Layer 5 of a small transformer language model trained on English Wikipedia (14 layers, counted from 0, width 64). Numbers have three digits each and are written without spaces.
In attention head 0, each number of a token's query is one row of weights dot the token's vector x. The head spreads its attention over the tokens so far by the softmax of query dot key.

Query weights of the head. A number n stands for (n - 500) times 0.001.
q0: 442733625652469670535500373462512485467657435432554478630576447629527514676553472535412316436570643466356453395516607357462648597546553616380552528457631570382410463407257682563502357301624511
q1: 597416316479430351497475470483423607540490412586563303512464385252568723662584381525304231530553560648698374381544508497671389646441461717381596477522419430545496612462315732549391525599403450
q2: 529557334551294642552426461288286418535513537497592468341640383538562556655453437557287228759543499432472541220663676588497651499473662659511611512586657466510458621349309554601548436377427486
q3: 741576692551403568544303616310304485410284674548522456323597195481615621632403470462558462566443343336615564371580568464600578479520685526534691569530587459601496659368345381431566523506483377
q4: 369521440459330782519421527456258405303634619382567352494390368321309627569478584640607352571526574498429526391466506489518574448456567613537550529564561532498632533417427707381380478441618453
q5: 521462569427578714484279606384529513249452589315623586549640415459468378589464602495543563598445429412553526511374548698260549407814200554452491426580493586323484452603509541409554705586468396
q6: 475553464450585290330628555659729464632267336472505728540591623658548490353560412300265451434526604607464331460603566621424272549419491310685422248490214464414451502427685420446575550405420537
q7: 397707139506440632396332511331386751457245664548456388506326668562582553524429628347627633481425471650291542238528453437322516588299445413545392515676236578507543631434721125529359708683368684
q8: 328532365421428599492484483702625434560577277550757749555579555702478584539566447302261513491387577661433299321717547533451603519544416464481443357398322393572350355508593626451571519301526541
q9: 531465456583428653520489658405601560195453497557493690525629458454476340417516496572678139330195629474597662565467547414197658543489335583499301534452429349354603229654725369554597719598536509
q10: 695618517647396587388565252433464474379290426392408437608498517341383424511380707674692511599698490297508561634316516414358629358313588297449557511550577535453626508482431511503199482628617721
q11: 195460210512507672478284650752446435283425479476562637687425631480501770400209638322370502694457414584412271092397365505510398331751555701525424430438701246659263248529734238435279489654624578
q12: 594637669141540337181609499701566541574508505507627488531530802501672477481433571587517325357639578726565302610672589449657459186634554616521619410122550530717647505296427414477322630517685554
q13: 348550390565551636448430612504473166693489437689416658363406377309580485595653424619604559050403159566518600662307422330560495422410511723591574535315356748254537419391416688504501490330456935
q14: 464564394591547535698436219420413156838548415737538275713502399454248521510441439416763702412476487327379432583521258509463493674123395375622345413795488807535429564561513361617555707562437325
q15: 751438618306588494718446441482411623632671326573451590690408540415238079403630608468720702501507429497792383423397296389356496272282379331682507379425503380422449333659345515623630674286629800
q16: 521529368436276540433383558394240606630380481396439613562395503483530487608572382660272205610785498547408611130657302733477543743389662344436593318513605622688347485256525450410395541589442671
q17: 536670393410523351581623606663339580459600149660473418565431409304475591608541530638407350671562710725732372705738473415731573531518426448378556618358471529555383772567619759735381687529559436
q18: 459530450532442381500473738630438591599630319431360289518296357268580810661484584474385432476647710925763452519610313468796449614550385751491631517323445542497528778536599878648378528511543339
q19: 314492629506789476472355654513526449666554559737302169463273749289359619391490749375572637313726558586462503553319456452566380480547538552737498452533267656721540535490536564433209454491520397
q20: 514463427646359490617524460568292567640853103468486260472360448384539715657597478586345357313661675858489320486688390471839390585428727757549639492397574530564560845458470981745449244509474447
q21: 514454424578306535607403424457259483449609528681366266371378557344329672675410561738763528641639666506489671604462330386676682635441559513333684627634719611415684795395343585615476473382500380
q22: 590684315428210354667466358324636493514250444605324750533391687785407315564564297412564625473282601286442499703635657550499574789586447560377376451636573311278515719837493430645665674507466545
q23: 544525407530618353458611642476557634496367631637393736496496430359629336141634459251572462429352262345474608365337342321238390647594381532386189811394351199437289119612822382431538470474467715
q24: 680766525620644466498423509593771551483239333237764815726525742761635443544320418346496546550528605533532506548632584652323474554506246399484439310581245494324419566669795304493601827343311484
q25: 433267800460416630642416484473332767259643610377472173345530404127427463474494723747842578368514240621685487697313387226578725182662498651460677886399629471546598322554397661474308490531621766
q26: 179111434633255535724671564305211550201697848364386214203511265127449481648662754668663635683649340701436336211189174256553445768598818639414645928532958577558379221447359509610257106431752484
q27: 272136583448438567550590625421558476513580547414742568538601449577747553606545546645401517426523691898372460503509474683622433607511517744370549618472377604564444646494428559488723339378186485
q28: 427331649755665337351548771469488618341437700303238659353433528693609472331642518666271427688576368780417675495423416533726297754851517715583615764250503686622622464386415765645420271490473646
q29: 478150583464418479523561125458659462250612528610624455202482391424511379425611509628558397381349580346346673718374615369434722533749317490594684624234453378644843411358357774661701580259458812
q30: 586418700431517495282561412509647622304506584647519391625437515439357348245661942634557220456576608311598426635197670480451315400552630335458741359298478501692947506197668300415285391458662617
q31: 227396527387743746676420501609724173630625497576777547289312490536613680746155366364543349324481494522599462280513376590558409366563623429709575400646518607365241486413581483370546583845658323

Each question shows a short text with each token's key, already scaled and adjusted for position as the last token sees it. A number n stands for (n - 500) times 0.0023.

Then comes the last token's vector x. A number n stands for (n - 500) times 0.01.

0 "reti": 517482513482398505568560694571228512480464486535481502497429525379475644498435574511402534525522
1 "rement": 438512443510430437559518581523268505530327492427503461471371481402491591460346524566463491574446
2 ".": 422450421438382465703568737524209494529378466492424548466424448266521645500232507539596399624369
3 "\n\n": 504457385386348495784582835522171503571505505579514538484493420335611642660190377463514527459502
4 "St": 525482492481516542529343598579327364582607490365551462448454418496501505510490545407620736579482
5 "ę": 522483552535571514408437519554305406528543581338504497525497533501531438479361449499577547560488
6 "p": 448496502486521516494487517513344366495524646398508458476584421469446565497441570444591590606369
x: 578533480481378464493474591452647412497512417558587441566513421451570491545658567350450568521453570461533583486540564446403597587594446482499479483437488752489762478487480478514597483537449639
To which token does the last token give the most attention? 4 "St"

0 "into ": 498508507514515509567386564617431425567519498510493498478515493450545602515414391469484577501478
1 "the ": 481452516497526554507396537595324420612474453437496482462479463506531523627337255593596536404513
2 "source ": 452466535521516527493485639604329478453404557495601519509448470466577614556398480532450623535475
3 "of ": 521522565499569543502343532617383415547529484561394503434497476515561609556429431521545599457456
4 "le": 559473431456457472504493476488400422571440539471530482528538458427446572406480495419468526553350
5 "aked ": 495413426516449574506404585616250343545496459515375452477456461480564597511484442489508660507354
6 "classified ": 526442542504447540526472693603273389487483572556466413436466430420603645572369465406523603463415
x: 589525406450561661426501547471656495436395378570566748497555433477351458520587547492349524443530580521466382463655507571502535398535437487502468570546437488449395527534381554390607488511342602
Which two tokens does the last token look at most, in order? 1 "the ", 6 "classified "

0 ", ": 474492404411415516613511678605265404658540471573519537511500476399532642528387402508500597506459
1 "but ": 466432369448463503598433739556207404664469428552514588538533447324578542557280359369483572527501
2 "was ": 450431493440440571557550702607256404528468531569446508457485429364641618613227349441456477423452
3 "par": 550453428520370467582511526497318406544424573515558531473514415330413550503383498414504509585425
4 "don": 521482500547494445515472459600374313472384606491520521445486416450483487432424543543502510637336
5 "ed ": 517468511535406583535473656610245367522437521591463420405397449415557610604385438503459597483365
6 "and ": 564517492425438585558465737620155378687464464543514382375483392309630552587251339407499533550467
x: 512566500452520439587451503558597547630398471580328872428453472492464602393610459414436419470491388544611669415477563521515489471441330508631428561461448458553489521476437519465476454451497560
Which token does the last token look at most, and with what share of its attention? 6 "and ", with about 30%

0 "less ": 590495428475457403536354546525279371606433469619510563670550447410491633424502425372556582556330
1 "Music ": 573521454471550486446503564636374457451355481438521560481429453516578589496400529525554604556431
2 "session ": 442455481471503522527505667581305470499324523499505438471403463476535591567363511545499602531438
3 "for ": 521490521463504514519397592579377399518495502517427496413467482502623623569377413467515554378510
4 "the ": 515511539491529559513430530580294434562457446421493449474504468528535526641307288573627510357563
5 "Fox ": 491414488471479507507460585605368474464467495323443431476582451519514593485442544503584606605462
6 "television ": 582463481549462546502494595585317523459408451443446429497483440495536605535488529497568584503446
x: 586461420523562658589508572616676431441405358446501735417465497607581489555640478508383502528438433484496443569499440575456565493408652493428646511447438377463448532467543551518605580526331487
Which two tokens does the last token look at most, in order? 4 "the ", 3 "for "

0 ".": 416558378432318463703634722523236505597465493475589632491506479294450689478252541486609375640367
1 "\n\n": 492487395398351488771583822526187488587505520592495579543536466328565644643196382483526516503471
2 "===": 443460482439422462611497712491334539252582743594427495440430509375564623560208506441296378231606
3 "Return ": 472432452514469522528480655601270497403441533478520478450440470470515610588361523448419637496528
4 "to ": 446465569506496546474472571649366447512474495439496518467476513533619589590376405467467543436535
5 "B": 476434493460535494513459592591344402494618556288542473505569467491520631428463596349647593579419
6 "abil": 522559514525473468493555589589253378622597510524494443432491480486501615471532570518566697552439
x: 565467429448495573522607454565575345486557492669427506490501393572570430567684543642505481514556563436420658407415545529524510518406385397499539535510494603471761512489503406404431459460421615
To which token does the last token give the most attention? 5 "B"

0 "198": 557538463472367491679653742576236659671419430402556542547470519363436606553337494524589409692588
1 "5": 451442398493333411657657733482109516562347536488528618533570515325418678461299525554585415627436
2 "); ": 459439464403406468641568714540266461462460597501475482491429476316524679538279476426546442477441
3 "Aircraft ": 471407423470456563496503750633211406536400476457521495426499459447527578586351431546508706550399
4 "Main": 476454476499473460483459557600246274475459524445470524432451440494570588433420478486564575479357
5 "tenance ": 515502509528524549484428655617309356442392483401478482425432452496544586536374484513505666556368
6 "Officer ": 511536520535494568477497706646268414531410462406499452446434471477551588614348477520510700593411
x: 540442416565512384520499421560761486388376409506568756479566360526477557590487395456505517478424522495538653474482480513416400527416570480502506526564509400504474532442502457397591522469405570
To which token does the last token give the most attention? 2 "); "

0 "ń": 549503415497443407526490635528268374648504586492485571583559523419432549415455502511562545712370
1 " ": 623488373480447490502469646535247435607446507466535588581484430392523587502404460487516533629407
2 "won ": 498453440450420536543489772618248391473515554553549555477447508390617641549341463407500561445390
3 "the ": 459470519492487565533452648594219450547493476454502449487475482469578552656263281575630489358536
4 "fight ": 444462464525433598520467693536270472467479500592475443524436502451511574575458537497417659495445
5 "via ": 492480538501499516516408615633375403540499522486464485481527505460608602553379390454491579473446
6 "a ": 489604482441552504526443560529273502597518496537564501515523434469503575601327313533630500425506
x: 470433526466509640426389485434618458621564470409424915561515481602469625506548407489505461503486340411508488446480460534411508501591492519527542478482328502485629463561586575513461470457516526
To which token does the last token give the most attention? 3 "the "

0 "CM": 529526536523513498523459533610398443520541493323463471451480460499530599454458606485648590645420
1 "J ": 555457463494499545477475638600268429552587518403493593533548452494526604535422528553574649548465
2 "festival": 437463526521531529500572585579322468541356467498437468467395480479542546516393532590543511622340
3 ". ": 515446386422401536663444745539206488650485472496461543415382434329662649548181346452507499458488
4 "Those ": 465378390456510520510437639563259445616427392477484511443566457431509594497338399441570552516428
5 "M": 501451523493550534528418612571329424495631523347567458524508474482551575526394560386686621544455
6 "ock": 475604492457497535528442596505254357616408548461540481459550416477463437526441459536465672594470
x: 531422430618493548601440494396613377471538475548427400610458410471537600465688434559366512400478570456451605476345499466359446591553471367460434382488630398590652563512510492422558450408479549
Which token does the last token look at most, and with what share of its attention? 0 "CM", with about 30%

0 "ation": 501523413463459477530484568562291426478369435479550507492376491439494606454408562549558568611327
1 ", ": 460463379406416508595517687592270404592481489587508534478466469380545646525375399520471597469427
2 "Car": 574502546528543490432520443626434400476466580370458528438471413574527532499442522505508597581480
3 "tw": 510388428450489507475536559541294380622551578497601506525714433503448553452525534431526585492504
4 "right ": 381444465518492498494407540632299385509457489386460529547457441460550639442435471481559570596321
5 "agreed ": 500413469487353567606471782581238423452456503582436432435477452306546606527385503397445585496403
6 "to ": 535488519475437552546465646606323388524553506574474444507523496414582585559405403469405501431523
x: 498634526405648473442553473467453441460511558448330852441491353441499501428561480501522409494493553534492493566428533540432445377496481540609437441517311385474377574478477565393525485510468540
To which token does the last token give the most attention? 1 ", "

0 "the ": 471464488483513578531406576606316405600483450450532511456501458503530561618324289563596556422497
1 "AM ": 598476503537467567501536607597312455468485496378509556510569460507518596556444548524552586547472
2 "radio ": 451451488509442551526494591583303439464394445472603556524485464470552590512483522536558573521395
3 "station ": 447469559519509601482485623587342467453400526497439449480450494471532547540415502594525556506396
4 "W": 520414495472542502533459592585373369591665529384534424486576461510516519474498534372629658589490
5 "CB": 487421484437477504569540632581315497605575462343457478484636455466490635470437568444657557612496
6 "S": 492445458460508515541447610555337429522616479359490480486496502508567604455468532433664583518375
x: 519485398501667582554439502587541364497440441451470523458480282639529569683626438507514485545494449411432589545472502531511499437449495494408435442542576756495623506405541580571472434476604561
To which token does the last token give the most attention? 4 "W"

0 "ploy": 507475472463504517481384554611326405423433520462516497497351450462495548488417574539506658591400
1 "ed ": 524476443454458585499402681644282386460491517518542576461399496450578617557370452511498654462379
2 "Car": 566505553538564499412499429627461412490458582360458518442467422577515518488456527506507600606484
3 "rier ": 450458477500505579438438639630292409506476509360561528495468485528512598536424493582513713583442
4 "Operations ": 477453497542489556492443696638300434485424477395489483417412492460513580536373513544560681613369
5 "V": 456492489424518487549514643563304389557580566368556393422604461477451592516412588401644610590506
6 "MF": 610463462542507566509411672611278445554687437366480452522450594508554525499447526555653625640447
x: 484567402646627512471552422678587485453364549486421499491455300595482588601569445513482594492493377436438583637442518631483476475321503511446528476492492641478561505399633426434519476447465585
To which token does the last token give the most attention? 5 "V"

0 "On ": 431484452540445607559400651548312515549423421420530517459549465463495502560331441494435565437564
1 "October ": 506456377500305598686610739517218569564388396435532551481562501330455568578266488526414389503616
2 "19": 432393425432342537678592757537110581644495466536490535493561458330417646490364526558610425547541
3 ", ": 426441415428310639656535696477176535596406403533551496423458447327513609579354499499454387444594
4 "201": 517482459486398532689642758579217695672546408480456455510485443351384642575388561516630449685604
5 "1": 574434457463306482680590741513103565592400496511502413403431442333481650473293540614640400563448
6 ", ": 492549537472404548606559692570237459617470495617554452383389432395525668555391431540487534463450
x: 520563463520631540541480473466661508542472526558552843582531419495494457488718438499605398540503400637539499505504451664478407502509544524654408447442521545487460495539512575496460603466537503
To which token does the last token give the most attention? 3 ", "

0 "enn": 437465390480458492470507501599403369629436523489508524465464463492404572459510592623629614683340
1 "aro ": 566466472488527535455463628604293392516414593428546506506476453491563568560356444615428614601459
2 "Lar": 586407443502501431507541592595315373529592655561541547504521469430441565477447553479544610611506
3 "ot": 451527534575522494457494470559363370526460555414565498498441495559466480458520535613545587657417
4 "ond": 451485520555539470447484506608415337479507612438502471459502490577505498460570604566486671659405
5 "a": 563470474520521447495445525495365434502517586411459517499512513492524545396473564483607493649347
6 ". ": 518446475496446557611421713548216493631476484470500450367372406344693649541200347426501504458491
x: 470417477483617633651431539456625499592451583524519755535491402759439564575540382489386489581460484614526597472472556584555463413560424511593482596486405597515423592481429492529446449558588419
Which token does the last token look at most, and with what share of its attention? 6 ". ", with about 100%

0 "his ": 438430434516488514567522536575371397609374416498536521518501456464512560616377348423573499536453
1 "next ": 451400421480434510614525633542294361542389505558515559520557480401507598507384449379608444511335
2 "fight": 505421457515450471593565636480303425547436474647466435565481490394452551496479541445448562554427
3 ", ": 536492425424437515629530705534261429583470507601468441470461469353513630540369438468436556528477
4 "he ": 496486384450507559579495693558319388617529445569504440496501459351526542532359393406484499525446
5 "faced ": 524470483522433486533508700605280386481515578594502435420452503397610618533386450431373566428445
6 "Wal": 465558445485552495527502557563349417467513597464524456528537467446446523459388517480498589640458
x: 450425515553403496539459455329579467481541567538491489603566424501555504512692497397555491398392450376520670458421569446486556527584446538403525318435444550542679603486455394486621533403477621
Which two tokens does the last token look at most, in order? 5 "faced ", 6 "Wal"

0 "ale": 504481420487533432502414497569391396534396536475613512496423469469487611403438549549546584724295
1 "z": 494458414490501461470482551546307361573520599473494589525531470455448559422463570548600543714326
2 ". ": 486491378412415534637438718562217483632474472470496573469404437349676651542196346445497517463492
3 "St": 546463470475526536504332582596355370578599503370504480457479417511505509505503544405639748599455
4 "ę": 519485547534569516406428519552306408545530573332479511498479529497529447473369450501584546575464
5 "p": 477467477498506510490481512516344363513517633402543459463582420465439578478455576440608596627336
6 "ie": 533504469505518466457486459553308370525424584406515464479509462457539518439413500510515482640345
x: 466500497492443458500389474509550528533591670486525427625478423496529485565764549306414504390488554507493638476317522359528500534440444408567464463421455669452655594450554419413519489439401499
Which two tokens does the last token look at most, in order? 5 "p", 1 "z"

0 "championship": 488451456470508457527502671558298468509392506502570517513440500483528581513412531498551565545393
1 ".": 380461426422376452694594774531224530506409471502530582477432489312503641519262508548607423566393
2 "\n\n": 500485401378339483781560867510159522545498532585520563539525448347603624661207383460511531442508
3 "His ": 556463447501539512507434575638317423546395483390461497448480433497557531618305311411591514463449
4 "next ": 525424441440399537615525677565242372527370511540475401434542446403526620550356425382623455458324
5 "fight ": 487498445535461584512475674537290472482468488580430430506455506463510567566455528484433646507444
6 "came ": 559518453540471578546482646592341431415472559609481448513444479410578570519415481418403502504407
x: 442573492453523441550434522497563496493604400498448817571578484410530558502653488413419457448432328446456412457484471584481434326575442554484448392445496383406429613560411404508549522477366618
Which token does the last token look at most, and with what share of its attention? 2 "\n\n", with about 90%

0 "ision": 502510404430437405556467610565265432527371492444543516542374490449548585450369515533521551581373
1 ".": 391489416417385461665560728558217511492391472450532588492417467316518678490246513545619450600361
2 "\n\n": 513477388387364489769563831536176502554510513573511572533515439345591656634208396465526566477495
3 "In ": 501475482472404605593450696611205502507508464507496566438500434445584641589308434480359495298593
4 "his ": 520504460496493538536515533605288447555371420471521460456501424494534587661340343441605475451481
5 "next ": 548498459442410525612537625553256372542356507547522364410527434406511631541371438390633440481317
6 "fight": 486616433519453502586575631490256403545449496653506466488509458401463564528474535462458580534436
x: 611485490535534466584554555403525583465542420528463488581560416608595609521665641647502562419455523398383572441365340542424373495369493430586454394482369361468484630609518485365513586526522495
Which token does the last token look at most, and with what share of its attention? 2 "\n\n", with about 30%

0 "on ": 493490496495530517543434612628353410538455488521503500504521470468560609504359423520476590500449
1 "February ": 558481419481298607695588700517218565581417369483545543531561482306444593555302530519497386531581
2 "5": 442391423475383441658670715517124547570399557449435553469603467345416680451258537573653392591476
3 ", ": 437438399424343616652541693502191507592406413553537506430440454317530635552348484508459410467544
4 "202": 501479420465367500748579766541167707691554402556414415510477435309365677562409566497675503663581
5 "2 ": 426394331403283505668646770444044569596428487522418336376551400335389646541373532548595425467511
6 "against ": 496552563519493486501464659601336413609570488579564496474461539497597588570428384483465615423481
x: 528562533567626439378574467410556445477494512507514859415520376582432604457590539625539444520495413611510539541544541570516392486589438470595452411475407473455370592616538575425449482491463549
Which token does the last token look at most, and with what share of its attention? 4 "202", with about 30%

0 "un": 486436488533492442465407418495423405507406558529587557507469469473409581357552610409622559684256
1 "ge": 455527478485538477500309486554422403514456503457548481506360495472447547403498582531630638729265
2 ". ": 482480371409406530648443737567203484636482464482493574469399442335664659542195343452505528460485
3 "Their ": 532460437518557526503456521615345447534366478423483507465535437513579546624300285460549514423487
4 "song ": 460485479508489568528546601558325506488329511558419456510408456468608542610369465524492535485474
5 "\"": 608504603532501490523428588532407501485467571488641408397383459407602546508278453460533431348475
6 "Coast ": 567482474453495505468508603591284440554363469352427467487501468516551540574369405610540595562485
x: 514375474666430560544487453563734467430464566511624670477450372568523520551469494521547452415476524486498545517510639530493533499438478392430593406563379388592543569451635618479545458463398538
To which token does the last token give the most attention? 2 ". "

0 "fight ": 539480485494476537555528722555269474494447492577498568546466518413525597555398503499430618494441
1 "via ": 533506493516517505551444618628381424558507501490515520471531492451603606542353387454495570481464
2 "Un": 457398417482459483507441550519295403522432536469386509426490437440540604501361458320540590491409
3 "anim": 456441443529448484493530517568271434495417460491573519435426481440494564471417587550595577541448
4 "ous ": 479411450515444496510425582587223404552374450429467507397407452454593638511360426459515605497378
5 "Dec": 440487496478410477558468588512307406500361580469591424339480403407450596488346547431518612496405
6 "ision": 512498515577458427534471613585262433544358491419545501391376448446576560493351479538514579563412
x: 580387477598568555520434440604568491544348539547487396503502324719575385512665543607414521538502480495406569508424437490423468573484436369571528447575532343523601581480515491437573366388470449
Which token does the last token look at most, and with what share of its attention? 5 "Dec", with about 40%

0 "Te": 487455459546521466494505498528407461513533504400521601530563489476393614426521635347609615689453
1 "an": 517573518479511458438435411551454375457451532388505505484391485594518527372574639548600524652302
2 "eck": 511497558520542528448484556572369443561492561428519450541571464540430549442536554576486665709455
3 ", ": 497460411424418530586508656592268418628465479576486494419433447383564643531378391516478572498430
4 "New ": 376445457450419574585402587574311410611587413470523516483438480453479579495473490528621592505540
5 "Jersey ": 441488466453494504532486644590344464590484482386422469505480453473492573497449457533523595615542
6 "on ": 507492504456501549541398611553262437595343472456480552483559443468560526528339399513472513504496
x: 462427562540554505440354509388557439349523501453440785458458388612646513556627367305420444495499485714518502500459572515482403523530496515548552393517476431429429548530613477382444563517476531
Which token does the last token look at most, and with what share of its attention? 3 ", ", with about 50%

0 "O": 454514522526573450448425463594473444457586566250536510421434493587541540387497619427657578641365
1 ".": 404508497501494508505484564558441497541520516312486614432502462493517594398436613492628513747351
2 "\n\n": 514485419399396498728570810560236482563541531548505572521536436366638631656193361460514543475477
3 "===": 547464512457432463603502713491344538246598745565410473436431499385572622564214509432298382220619
4 "B": 519411486461508486536481633603308398486620581309540515501555457468544648448417577362650574560397
5 "abil": 506506488519448470515572626601218379623599518542470416423474475465521624490495550526556692529441
6 "on ": 555478516485506547436458555632298388473365550377437466489543448574559545546415497597443609584407
x: 493474506551432535461439488559736439385530501512486728513459359441621436578577337427467473420448478575480564534466517447482513545522510511539469441537548425544574607393584459328593481568332456
Which two tokens does the last token look at most, in order? 2 "\n\n", 3 "==="

0 "ock": 497409448488409521537386623478250390575329512484512525542515452388435463485421493563453601604446
1 "ing": 537526480515453514549415598558267361584430452455497535531487468425526535430471525531528610660326
2 "birds ": 486467455525514543474522644584290423504413534496566562529518485467561575569408460541420630553414
3 "filmed ": 460398442502427548539541667601234352498409477578469503441464448389604622537379483465509567458328
4 "a ": 554518486451558499517469571533261523563483502566476409544565424468493550577321339542625497429508
5 "F": 474470458453488505555426602555295389561611502350538388447579438448482585518488559339640676572466
6 "ear": 474532471511573518458510537592340409544480572443480471546548471520453502446520525523456597618478
x: 551514552533520490548484550411556363429497607577449487589542413431632522377756469483447464395477513422470502531415437520521500528605417424493400307450550431498731558478429416508608393471443628
To which token does the last token give the most attention? 5 "F"

0 "Songs ": 565555426483495490537528666584335516419355515458470567571467471462597574535356520449443607518446
1 "of ": 486525501465519588541462627622309525532490423474555556475535465513632596595343439464514553403568
2 "201": 452445456480398509690639774591224701673567387472508516542490477354382648559391557521633488681598
3 "1": 447391412450319457677583703533126564571399489486456573466455493351514665453308543601660416557424
4 ". ": 521396400435410523652450738561227515626473474464482525396366422348697657534208369417518515467480
5 "On ": 494482534503461609572388657571245517509425437403528503473537438509558513601319440501440586393578
6 "January ": 548522499454315647719618714512196567571384375477465472400498387345501607605273516489477354494606
x: 423502352533531583499433505600508449294547407511457623572501486557587392576420551491471324477358513558507514384413574515494399397464511480558527395406487432555386507386550403455470490523630716
Which token does the last token look at most, and with what share of its attention? 2 "201", with about 90%

0 "0": 524536460499431442566491650506152476573450538449551584551553482411411658419375579539690450607363
1 "–": 505404437458366508630567729535214516582361454402591587514555461390489636567326433412604480587421
2 "200": 438416412505382493677630794541178669675523460437495535539560479338362647569375539454643493695563
3 "2": 462378422462338488631520747463162539608424486528440503460518506366447589463364536536613469587431
4 "); ": 530505471445426487620554721519293488470475590508476428475415473334517652545327490415536448476444
5 "Deputy ": 471454487490410514540436701603285453550523435418452438449402450410564643571366450378659638525394
6 "Comm": 385530480445414520599550710501285470622493488478456407396514422349402603560429554344512634555502
x: 619437363562560487507608442491565452432397406591590451426546423621520564612508494513359413452563778399574625498432424611393565490442507485526547549464459418450563498525363525566600632516569644
Which two tokens does the last token look at most, in order? 5 "Deputy ", 4 "); "

0 "on ": 493490496495530517543434612628353410538455488521503500504521470468560609504359423520476590500449
1 "May ": 589454385479291590699573694501198537585443369510555576569598447301437608547325512473510437526582
2 "13": 454386403444358478649604749552109551652494513491469561484594450328436653442349529539636428565488
3 ", ": 436448399424352622649534692500182499592410412557541511435435444314537636551348494490460408469541
4 "202": 500484417465362501751578767538164704694550401562415417505475430303368676564405564493671499658581
5 "3 ": 438409340400309498661656769443033552588423511525442324368576396324371660537354534540598423481499
6 "against ": 494551562517495486502466660599333411609566489581567495472462540497597590570426386480463611422479
x: 530562529569625434381576469411553450478496512508518861414521373581432599457592535622541446522492410612507536542548537570520394483588428469595451409477414475457374592616541576423449486493471552
To which token does the last token give the most attention? 4 "202"

0 "EP ": 578523472477503530536532646597341550479419513433488565513445469477647542580358490468449598484555
1 "F": 510451447520486502545434600559324422534609493336453606530597456468492585490492586351635666565474
2 "a ": 501477501505553557465417528517323505509574539413560517537568473540524543507440510479518588549547
3 "S": 534459477464506508533431606554317413513625496347505534506521483508554603472462545402673618514386
4 "ol ": 446457503503516545492433614555308478550540524331513480480558452506490571510414536524530644625515
5 "La ": 528556555475582486433399487530406424560474557330621442429518479561512541496386454429570577588477
6 "as ": 549487577539441478472530622591362556542428577481505444436466463479656613527402433453437526490455
x: 618567547387587600467537525447647463535440412463592699548577426640452474547609391516464446528497339678553514474474656543565569445583488436528548493470460444432577489424540537473533491513228527
Which two tokens does the last token look at most, in order? 0 "EP ", 6 "as "

0 "was ": 464488451429393547596575718622279384537489571575571570455490480348610638614240356496425475447423
1 "played ": 541492442448400535562491752614283421479507536592569596532449532378615615542377477409482538454344
2 "by ": 492474466482407506605517674637319431633571451568495537448515516431609641632349350469516559435461
3 "actor ": 432455469538419493550604649607343506517465482507513517490412480440603635629408487473489613507433
4 "Dan ": 436413482504449521551450577619320361550583465405474541484425490486637556513383454498525559571462
5 "B": 461419451442506486559473623575320390532648560305521480504584466451542624410445572337626576587435
6 "loc": 454473508461452453474489493555326280531561523448448432432544453482454637395546651423675641603276
x: 554458380527465566450515432489555548463509369691547464379509430504606503642648547471496467470511764438523613536512462439455508453464425442417558474554407596458703516493526502423486440492272621
Which two tokens does the last token look at most, in order? 4 "Dan ", 0 "was "

0 "ock": 497409448488409521537386623478250390575329512484512525542515452388435463485421493563453601604446
1 "ing": 537526480515453514549415598558267361584430452455497535531487468425526535430471525531528610660326
2 "birds ": 486467455525514543474522644584290423504413534496566562529518485467561575569408460541420630553414
3 "began ": 460390403432337567610458748559177332529428477566480551435500422307658592569329402363423515426384
4 "by ": 540474506470417544598501644620270415676524431588477491431506463420574659616364368477501546475446
5 "playing ": 514460487539480543532484696628329429511521512568419496514473499480623588534455466456426610484415
6 "shows ": 530495520513448564583583750606292411531440517590529439414502466430605608598356469517444621511406
x: 489611437487646434571546565543641374457422458473482742557517326529477468591625462490528503558406403608559467395564492574508453507478500445464464477505579437496400600637509530356562567511412644
Which two tokens does the last token look at most, in order? 3 "began ", 4 "by "

0 ", ": 474492404411415516613511678605265404658540471573519537511500476399532642528387402508500597506459
1 "Those ": 530529397503515503520443641572290435630433383474519599561579456433514587490339396422557566552433
2 "M": 522467544503535538519415607576340423490628528344438565499527456480549579522404561360662643537467
3 "ock": 529487469487484536532438610513256352614410541471461398484565416465478441529422448524467676595476
4 "ing": 477476494515504531519452580583289343589459454442510546522548449491564519463476491499515643642343
5 "birds ": 496436447518532541449521623588323423499413521476432467491544500498551568563428458534427636562410
6 "released ": 582491496506422550558521698593252402500421518571467390404487408398627596570409489381472588469427
x: 535584417395585576601557528512584416414419333471464779475487476459453459497680563469357536440453498619449471393604538515535407451526471466518499518458531447450343595461464534398588637487355602
Which two tokens does the last token look at most, in order? 0 ", ", 6 "released "

0 "out": 513495568555524486477416494549377398417437550437507498478491456506516548383504609511491557590367
1 ".": 400507429448407483643549703570260505530448502432513620474467450324507680447265552502612420668347
2 "\n\n": 503465391391363500759572820541205482573520518584494566510512448336593651640199381471515530488467
3 "His ": 577464423527520502536485529646359420584396442366459510434449438485562557604311324406548524511476
4 "next ": 526419425457411533614533632566260359550381491536483412432539453406521623520377440388623440494310
5 "fight ": 485497438530461578522487669534290473490473486586432428508463505451505576561450529485438632515446
6 "came ": 558519452539472575551492646594339435417472560612482448513445478404576578519409483423407495509409
x: 440572491449527439544429520496560495514603401499446818572575481403537554501651489420430454453431324453454407454481469591489435327565442556483452388449487386413425618561412399504552518481374621
Which token does the last token look at most, and with what share of its attention? 2 "\n\n", with about 100%

0 "200": 529515450519364475699653796549170672688499443441552597592556501324347655569351521479661469708556
1 "4": 447441412503369449633609716479140504572371518502542627524577531348407648453319529551626439638411
2 ", ": 473452406408397532619535698581246420629495488612475515447450470374537661531377410517476563489444
3 "to ": 520429520488434534596465654602321390613505497538485503425503504395568569564349380469442496482534
4 "September ": 408437404473276626707617734514169540575394382472439487418524453346501602611305483496437396469599
5 "1": 552402450426355532663550712537147549593471481484483456435456445376519651459311522576654409542447
6 ", ": 586480478464318646666547676480183522589415408517411434368432397355538624585374496494456388439583
x: 433574362486593531545463575577637490367451510525500743621504493479596383504532557540464392464448492633510516551373487560516482332508551499630397436453547542641451452356528508568473559543665581
To which token does the last token give the most attention? 0 "200"

0 ", ": 474492404411415516613511678605265404658540471573519537511500476399532642528387402508500597506459
1 "202": 482416442463341465746605779540165702717544384553580532574513475300341663561388534500668501658589
2 "4 ": 559338323473366464612659747496108518591451510492564598569641466375384644509377501535580486529479
3 "against ": 510487513493511491508471665606338407597576491573440459445467543502603595557421384480465619424474
4 "Serg": 479444413423392433604678683557288427539628552552543457436457426434531672568378564448571530515472
5 "io ": 474468496482497469451533556624338386552497517396449478425432450554624600582364438521520574561456
6 "Gonz": 434503547381427463570621623562361365563536531555488407347537396454536668539394538396596518526412
x: 466452380504561542459457505490451374544471460622561568516518505574468354721579634649515337363481483559596477534457540403331601610533433463480537359488441612554513656399485558497426501515456652
To which token does the last token give the most attention? 3 "against "